Layer 7 of a small transformer language model trained on English Wikipedia (10 layers, counted from 0, width 96). Numbers have three digits each and are written without spaces.
Take only the direct path to the model's output, skipping the later layers: a vector added to the residual stream pushes a token's score in proportion to its dot product with that token's output vector.

Output vectors of the tokens that the questions are about. A number n stands for (n - 500) times 0.0036.
"merican": 552388739599520631698838241416608411531440762718296590552568530257457280468461515335257571235491284587545455594551434748535402546467549602246452184285685525271433558370553547387431545720461413635623451598518468718538628446432445367710357289694408353550534409621434396355353676643454465227
"ox": 524424746484465494476448619427421459637396536522574386613264584343437275525447605497211515424539503383387512613570477637546339558290545466476517337557572455490568299553653586552408422523547380865541324341339651432280500395407443577503458546380479538583320425494558546516480425579533583443
"eg": 523507540452534605669497528390490509483357526600522618506406562225472397468589523466551520485458340397421505582697461577547468467371603394411462465441433675425290497377503537488543385569672435352422487340586503547369580379496285461511225493652510342615129720557681345414572507427468587374
"eng": 428497549593516649579589543236440410507386690648660526656506548353295484312428450556455482349662494576536501614671407641641541527497486626367556420563359503347522496327441691550712278334594446475532359377509374339470627503363548390483447579564408398695450510432655395568436373397616424564
"ternational": 560433677756415494665657495470577391425449429552358531625436442319344286603689387422436494541496461667409489608604546677524529536609567612444421462519529397447462364590723491424340562529479356513547507557625366431532587375236234479642587279496216389692432500670425378249589512515334624480
"ten": 549636980801556409528709326426407349525388496672431470359651652282311298622559417575618622270546442546536473518564690746392386560558463639422348280684601250554441575456480673435435511449725415587519488504441367536465512562521373534600608176651401519586417648609482264514712360447434500620
" County": 407483735583470466733577367631423444653505615402353535558354466459288591413665396535391590530600465453529467554540660682555535502537543444449476462403592448376543494445568600573543585591659518471593574350635475400535518465575433473626355522661448363480512475550463668264488503638425597467
":": 428623477503633400461461373340376294429376457394557498642488548535507436396387533526370435485448453502634492490511606523627682504397384465455404587534566473428658497376500544403588497413569452408490521633634477339548426562500511532404583609357601492562411467587443598522468445420484642351
"own": 477412935562613652774507436465518610457553423429514589847354610412417489460583539542469596381496555594414512626392910472605557557540453429217679496417462487390385571556574670603490536425704400719612359455399521681615303517396534497440256520471539465660667490511664416318567392468540537379
"o": 517311697500508616455558658491361574632443609410562595508525535471526402672482643637407613605340416532484516498619546371315455450565384497509567411510432472568559462471458457444665508436555545548432470378425553455486458543304592588455371482422523633580669672447426518474442411380560548637
"sk": 449367593609458479531540322542520336571491533489474417728524624330520394828500444377269560184540336473606491593658616569393633485464528361559563308488658472430364546554564390593610428642531346386449579497444264643409572453421341457460329435473286408517429544539642482368637280540424604535
"ference": 540677569634403318551642381528612344672567594747279633700361606232246312533564513196601554404390601442582453601479541631549402569537464557453615577357426445463472476408604686553352349473487299542586541429470409373568639430349412448645576468590556511686458504728350407333666422448530704380
" =\n\n": 381482618674287436608500138572489458698519661654342550418468435449484349461806345437273529384333507497419477606459414473393468542422629489556629448497700424336427519442572435105631535536555244530691486601563493566478618427384259447534489682708409449453572534296477639612601640460489481490
"\"\n": 308725628581638545770575242365693496637594384699344503526409644408453197597566569387202486581656475493471465528446585705679481634697471718614537299306645374407404305511608507181585466488587472446489462346528511516433464438285342675384467462606512459602347301571597584453418483450690527275
"otes": 585427549619531523722497095485641560589673656393529664587342628262519500504524526590522637348390348464530512637586399534466331662366569329481527465520489432427426240538521348303452315470569596480427242263320521440350571520326493409410290543496496330544313507521649410211394457350489628514
"iel": 484640714525455561567606381409493354554426561594563484223490646282363472434810637503535436280469280516545491616600554605318421500539428610436686349406619663410388412595482716507390349489496523443568380375316636596446500463422416522518431337790367483348286500552583415288666488460346558313
" of": 406379471396503408470401519336604495480658345500544439760540510478575561466525437549327434603480483512371517476416416510563566483607620487497497570540652451406647486413644427603688482423605550476422544574470508478537527576594471530385525588371500633503569680619463580408519497426497408459
"arm": 503519586417463388706598560581678317647581586504598439637369605412405414601590466463434701611691375483527486589482532633468461563369588454473687295628437418385445356278581575608368362428591512637577465355347541428377421428490451386580548535686497534445532598423586396469539427426548485181
" Party": 520529547497547654698488332316715603603584513471538631562520392408469500398667520457252564399699548612589427532521542582321545500596664332544473434433590525403503321491554551461571370582435570485481634552606472420562663560349250394467438371522217365670542528506416685274438528583378604428
"ion": 387671756535591525449519510319302632433632507631702434420623557446327382462539528503394484366708675684602516563694430444438523574674422714427659424592576425392572362407503616670726332560430557429680490371314599468535712363364379421461463557603470540570363653416393353525616580500402535436
"ived": 451415566519560563781586360332596309578552678645390440633321335334332612307485562589293695415659381616620481601576392646518437659646520591537582164609396285287296397328526379634568530461774367493663397365507417476531703244408429497447347433328541511621289364474446693579598437437376524429
"ished": 616530704568489439524496390288718372621568526590537730565304610351296299541400574693435650390529356324487489630643440554389466711719496577624564190548508280447455723622599348691483619604629335644583556335366614574374547408463411438429524402543476467519278482496398574404511385634368471328
"all": 590443619386481500565534579621486475546562557318584577552373542333468475587516663379430446533419308685598515575549497365456544487643552322533372324453497331583531705562534595492430441509649544524607353622396559391419491412397494401426408485565597486474575415533604367479509475397606436254
"ants": 373496523585475657546651420375555522627657752610525558394396651323329625480503628363423427625721390507407498560640659619340551644470661352555461411416523481311688401556691578510613297568417527321663679472431402435245492407307413532331472496428429560590253549550565452643616218551341509285
"icip": 611446486592437413548361338480630459442528365728447386735469545238379296483699603368406632259567572391500472629468646784447632573550516563228786235465668470558363368482588403413507383696609339687636568474404402389543484532471339417407368417535321221418188493574489362472636387387334488392
"===\n\n": 453579753524616562554423235354551463548677628555354530480450578438584434586779448400437475640522375616486496593588514500442531649555533458613639654553521332510485415628544497219618541560602256609500449666659561436535745494373504452515430645547328428552169250433638410392503346521576529433
"ham": 585582736553445533491557351583410456825397751533476614496154664353475361375570555467500600572669458564548483596349586694547651509439740773396622505713496437430442368484490532631626556416519444477527297337507684483691593481504349215535350251809517316529650535643718518272405335337479601167
"ington": 489577732729516333689582371372355402370638646514425532523266500197317570618698633208318536331553481412564472620517601657444447562733607537483607373438693434225286336569578652663486492788667478500689472481400516604447616602671471339399348526661436473516451331445883456456484372371411621531
"ures": 454688810791500602642439466434519526421314758820416439388507752332351598309607535483610535396712573667399487560439633615461522658551757544290575293546601446363572354418639565346613328385541489580556415507361595528338436445351592466409492546522397321654271545538438237707496198682590506470
"eptember": 610567536496629534522461445567667231491368702801405598656390553295442439322642575470392326544705441492563452724658362583380349525617696689314402226649509464290418428500624694358368508585713462586725380361619299599602669480244509416529586336524460111432266556597637441196716509547437661463

Output weights of attention head 0. The head adds the sum of these rows, row i times number i of z. A number n stands for (n - 500) times 0.0066.
o0: 586392462486522510474544649461383655436546386413385408487587603536594580431453637512541590462523164361510637633522506394535774384528569428171330570324544366698394563369314671442470555705483410626368435635569441431544547645443585444616367501514686774510443331490507547332665522424422305516
o1: 405572599492385709452624652648522531326375553491301625412691486840666628592457489600524479568520488506784435479278551461583521510432521592633449594307554631629501480532358499602407466487440387612439509416618623647495463536287345682541456542581372679700644644713674361520537483396476716303
o2: 404611547455471505535621434598516626442502239313464290681595646714378522372603416509405335452658360462480428426542601374350420372566472405537430518645473394569358357706591501226659496470464326345326743426533509427445335440283650458518600829661459410577495666226562732571673478509653579449
o3: 599591527417529473542564302495605590437608420415516594560411250562418424634568475509475526555614562532497328751331506563487299713515709583514455762423726517375541536439680442402282690599513383479553483468386400524523562496567631789460450543234426445620720441468543538422379575558533456529
o4: 424401319564496407365640318596539408372431452551655320410658662772458660439488406449519434479749555585471631519575747384474640633574397378284501359466447688424636401635548257349556382602422383733538579520507386536572525460477418451388513502499676432682396369524376814617552578320594553453
o5: 387448549773588402354473616557351406467494535663399453585406387499195621519352501446492534565465395587463415384499462574783447711424478489516480702525674239501451696539646611748443455573427424642462553498406447411604365582387414459592511488461500513513485760382666589533404689349589434506
o6: 509632563459235557623548395518560614435459431580315544473526508501363358538435509538283458457525441580670484498475310528446426375324635421578482421312499256446536690545498317298536365489442414430500472469522630552278553623438498541443451550449436679529652446516530537426471493580675338706
o7: 681401456462269567389381713575585549504697583637553531474510363475420625492687489489550666755624485412401741264412453425458566547517519448743436407553489287564548497429357612494482568663453391524389371566580623448560691483442425537518476368377301380485491561511529383458508455399739587489
o8: 327558545509392386226581439583439471464438569554479506356594415628610489635505609525404526417497442341465345449763547687563392539471425429628513615331501296466448159363491541498666476575472544612510345634753312419501630615527528360494648614586344588356412238589429407656489445709459733553
o9: 476410494397458331569466341486568692497635517642606345580518667459774383601471598569586656488335464381360413611583408651548516701414309636461516648444468411555568441623561455356498450464444504642594545682399417554539433284386416429333590374636356503515491489493425568452557615504541528532
o10: 620353373435515506656508393733362260347520595330658756455621499251676446666536385394693526334483355469226386579403477442404598637407565381350538557286431498604474539641587495656702599369503521679471353303420524320575565520586538624538591527436484467534407548486569517236484471582673398624
o11: 717294378674412440369645275623580591830632459521658407610403369505677633513436454622638721314489404721380531364401656743358445735642606607555546509446353531413359618503467489532386463389566564512528461740385498654446509622702401727488294534456496645435467647287524465553252482454574426529
o12: 521524416687460473395619377589687632418553431405603434391578588616468521591560382592268636363402587583437386576360527410502616893545349582408512299446484294506492376593613566646595498681514507560449662489577279430615627526717575453480417524471436415391317601307413585552612504320500729443
o13: 585490508516635549532318533338585469394498638449450491365465482396384457468584531483436405676440576430397531770569438595524538744651435474415498419631298596392621580488294371594561510488444606403459570288569541467696600429408352418460580363648498781731585397305404688334516476605409596486
o14: 347634532448356394493306468424361515453460286558577506573278395191404414415376479280473666634509317432590627671311403543460508682354305440472429628552498407535644383346732529497494331432937581590506303610398652305597421441628542614381442606468529511461525449400700606553306307442573371561
o15: 438525460510470466316608424486577513385535600520340273586592562324307432441438560579509530339576561453547707514409399557296398507719411573515467461525518474242506557224572601659434465363313288472593457339630373509463529407540596591649567459516586387548481481504482381191615400514421322701
o16: 507500510511562516356485518462488455502466608717382397231530370429300440588543484422693702321443341486604283467453616642570468637474314417562416461480631479637410528413421572441498532617420553481325618611539538320598531343304637647611338629534418434521524516653542342526430470381721661586
o17: 475423269389592547358349559454454569529547429568630659336525618763500444603398488444395501578702587575368486620504387414496208867505479438586480377540435452444514544562332387665454352676559492416778423554572587613339544541402596405652549546593632448394279475638483678553429457620641448424
o18: 475530591558558608739673212446620446539454342564427456384718520324738413456409589591478581539713442467550594693631509448492576776506423484430278567477391461545513552797700571331563601484430511411586573493513491424579460507562539512506493429458517359470449444298481415322571684531429422627
o19: 448600665568520535564668393305387386654573443476452543618623557618507380543467634614284604589452341514610634022518473627359306686543537540302434553512561519445506664542600558391275611411451509451386803462343425406468532318717529417358528664467443422543633694354455507396400431740645515409
o20: 682609371482725476516549575509393530426512486444492687462596412333607540324560688409473492399519513452310265521373254604401320696583394198325299505542557506638717467480448461620550300484335573624592619666652696499464580379623593558589510416357372642815569467523477470488415509531726356455
o21: 499548643340543473151446348287769489555540451576590533558534503805405725571419451405542420589182500483471451596484554243488266739591413408504408663531533485486600514512539491445573501403687533551497494446448406524482609481463480536291345524508507675415664478560486564601615488499393341345
o22: 352565494514538450419347413383462465349495417569565486706482433563593656585398423469342531676358578360508415432510517582268420562554472644518389465361398286324706568487458453412405511642705340476458209350570516416674515409527405551450388404573663546578408313568519585698612397480508477428
o23: 620650387404532561622318688422578346651686573547669452517376422529673448505457476666533496360511546467389195596626629439695507378467295645400392531432403558376549555518406543473331392657458665457471387469624548731474674476578455499578627471401532661167539256328394271531466424337472463493
o24: 694430388384714466437663433470394428643568605447566634608453332688479473685714297534416562454570341426278207436438558222868431660587553540581585527545573497493493606450517444472513602414563554447544508581585593506516332577523430742673361549491625525619337376473396519570531455590352469564
o25: 475674509507427482407323633377675562235378388437516403463296524421569454475508453617539583363567480658530374505539680345471581417533658370599219512407574568265440605428424398550467593369478478481373289338434452536526412590614401669462483317480301342645572451671617538419489457376683553733
o26: 564400542469319298573449523540602488302372434371590528530578642372575490422554799556384401383451495578564278449339483544359454579461450468562563471284564539556557521374607497447542671372521542357753739477778485450442600579586472742666515508477572480350452488466427620354637683437460626364
o27: 560514625421436607605494723481479552435487566652376408466602609304384525394367638506624510656377490540449447725650411586485433435421398554293575230443620624457592524542536493519543633485348474391558483273509381445508469324415629258511704367635512723505640681608552579553521484510423478524
o28: 404474361505562502234527473513534287462391587479555521544533199733618676339388200158360334413442601396592215683494433125644660721520593610505413662364590440465553482580666418376366528658776746272470360614646643768576580383658480592460593483524680389622402342551336631596567565237547659440
o29: 309599618540708560456385582515609383338551331670406754380453404519463462468476583403399677723713456501627411481507460553414502645447641476528816628485388581525510467562565406488549564268466549388643547577595454539474649343577601674481516351481576422505493742603531442401465339476463254566
o30: 501571590368601439306751482404406517393528635666366423486497607503393386412471570339590536558419544513540433573547402467325674508717441596514499522591503400758426488491601475483542597377398472544404576494447426492733533424529387377458647502367381441264383427286292406486542522413374640344
o31: 539397466613648461350445118592389491587459451387467608526562528608595657506744625645453563485537469360255133587580319480649627407447523463311511428490556372439466480636406446646450431455400393537605618682602646413246404441405499321786423462482454722466528361464385559516453595395515503543

Each question shows a token from some text and the vector z that the head gathered there. A number n stands for (n - 500) times 0.0032.

"\"": 440593556573521554552552564476378460581490444528497453590659405450544318543504619445450536457491
Which of these tokens does it push up most? "\"\n"

" D": 476452551235262433524512499339457394434443488521520403526586361386526414302456518496360462610424
Pushed down most: " of"

"iew": 491525602472557409396526491483451279438570562427486519567482515693577518526451447522553472503479
Which two tokens does it push up most, strongest first? ":", "===\n\n"

".": 409547525503432575582575457428463525523528504502415454489604456437452389491475476491367567533412
Pushed down most: ":"

"pp": 592359365541533532453617492500488503524559637457404538506495647506551524524468598513507605532525
Pushed down most: "sk"

"ul": 453486483514497513489591543478437518536549565529493482433528517445572580378475546487363506492439
Which of these tokens does it push up most? "arm"

" his": 422543525679354575489562500400427574560429490521439373513749503365466464542537574363459569457578
Which of these tokens does it push up most? " County"

"ities": 372496704570491629539639397377548363613578567492539461557760381488562287569437542442323596475298
Which two tokens does it push up most, strongest first? "\"\n", " County"

"ie": 488360498473618317442498446375534499524485374596336495499457347413505662570632384450613380402422
Pushed down most: "ference"

" st": 422547502574445527465520511493488526511493529494476412530585572484522561534492540524551476498503
Pushed down most: "icip"

"ine": 497465517475541513471566551500539570506475601537466462496578527570563433443463559529481577433393
Pushed down most: "merican"

" but": 510446547553506471529452468457503557475490560477392430533642534480494446496512490467466558518533
Which of these tokens does it push up most? "own"

" |": 380498557487503604504471423370525418519495425495390424598766241447477329478439639528317610426345
Which of these tokens does it push up most? " County"

"o": 537562519612535529565465565581426511690618650455374533543596551545566348396369506474480358525587
Pushed down most: "eg"

" ": 470504501473514497500532508509514411451539496464445503562516483504576433466497500546422589437515
Which two tokens does it push up most, strongest first? "ants", "eptember"

"y": 484549488506648535551396488493527457566552565520518514438559539545454352443372558577418432475469
Which of these tokens does it push up most? "ants"

"urn": 564439505430394641501642418472558487552527663479456528503642510466506495332489508476227535587269
Which two tokens does it push up most, strongest first? "arm", "ten"

" and": 469583500487565489504541520418468468509503519476462452524431535446447524531464445458551595447557
Which of these tokens does it push up most? " Party"

"al": 519334441317572380456475445394534447530475457541331546520447469403473694544551410440606419473501
Which of these tokens does it push up most? "eptember"

",": 478533520496512493534512496416561463586519526399462517504440509403412439538482470445551573430545
Pushed down most: "ten"

"ar": 428472484560472621465443398401411683428574537427416524514611540446497561445335592586606714578270
Which of these tokens does it push up most? "ived"

"r": 472487521457537519459572565505572620499514664506477466493599599616616439447406598557514619392432
Pushed down most: "ternational"

" rel": 369444520491474555445587510574469507600622521391438466585623482592528535563356504571472611664482
Which two tokens does it push up most, strongest first? "ished", "ion"

" cl": 478453538531454591564474556440520511567430618460491455477586455487530393463483458485456534473412
Which of these tokens does it push up most? "ington"

"ig": 417440459323640550442513516372551435799534574580417557484569646401478408432356574523516571544548
Which two tokens does it push up most, strongest first? "ion", "icip"

" N": 424501475438405564456484463442440468398531586421393464418528488469489498427483505525516567515426
Which two tokens does it push up most, strongest first? "ham", "arm"

" Mon": 306497560429198595435655359386590389505520587414402197421661486315465403412428490578309482598406
Which two tokens does it push up most, strongest first? "ham", "arm"

"it": 511608567387658452474606584388554463559554555468539341457449567534542428419496578459496468451386
Pushed down most: "ished"

"ll": 647541517524398503496466204300515519469488451579393325479560335529479278475570412428464567390421
Pushed down most: "===\n\n"

" R": 425575573484462561572571477383440477416485511515437360467565555456438499500532460512337553500353
Which of these tokens does it push up most? "ures"

" later": 453548529576542502503545531469479519499465521494466429498512586502447451531460467457493545494490
Which of these tokens does it push up most? " Party"

"g": 500472498564509515504490459449537549540436609417405535453631559566506449494355518370521529548415
Which of these tokens does it push up most? " of"

" re": 533502550470504489530528476395491577571596691528458530493529532507537497416493544458525597536384
Which of these tokens does it push up most? "ived"

" of": 387500662599502629530629423428542388611554559476548449546774394469556310556414514450370549499331
Which two tokens does it push up most, strongest first? "\"\n", " County"

" $": 458509523493489501529530455423608504592516500388452486503486515396394384520504477416537563448538
Which of these tokens does it push up most? " Party"

"'s": 369562539544375483517590488382497498508517400534495469508687430365445388497492484514355603474492
Pushed down most: ":"

"18": 476518540433518496522542479448431211369589464566366470453462520513624493439431454592503615462455
Which of these tokens does it push up most? "eptember"

"ran": 425496463501450622453491596569597518582481657501496469456574563527607535504516536490417428599422
Which of these tokens does it push up most? "ox"

"0": 396609471472537560522571552452522503595558491390509472459385570407409398551430393484512708491607
Which two tokens does it push up most, strongest first? "ham", "ures"

"a": 524412544321347424468419433372512427473486491469498465535604460445494414388478518503459506586514
Which of these tokens does it push up most? "iel"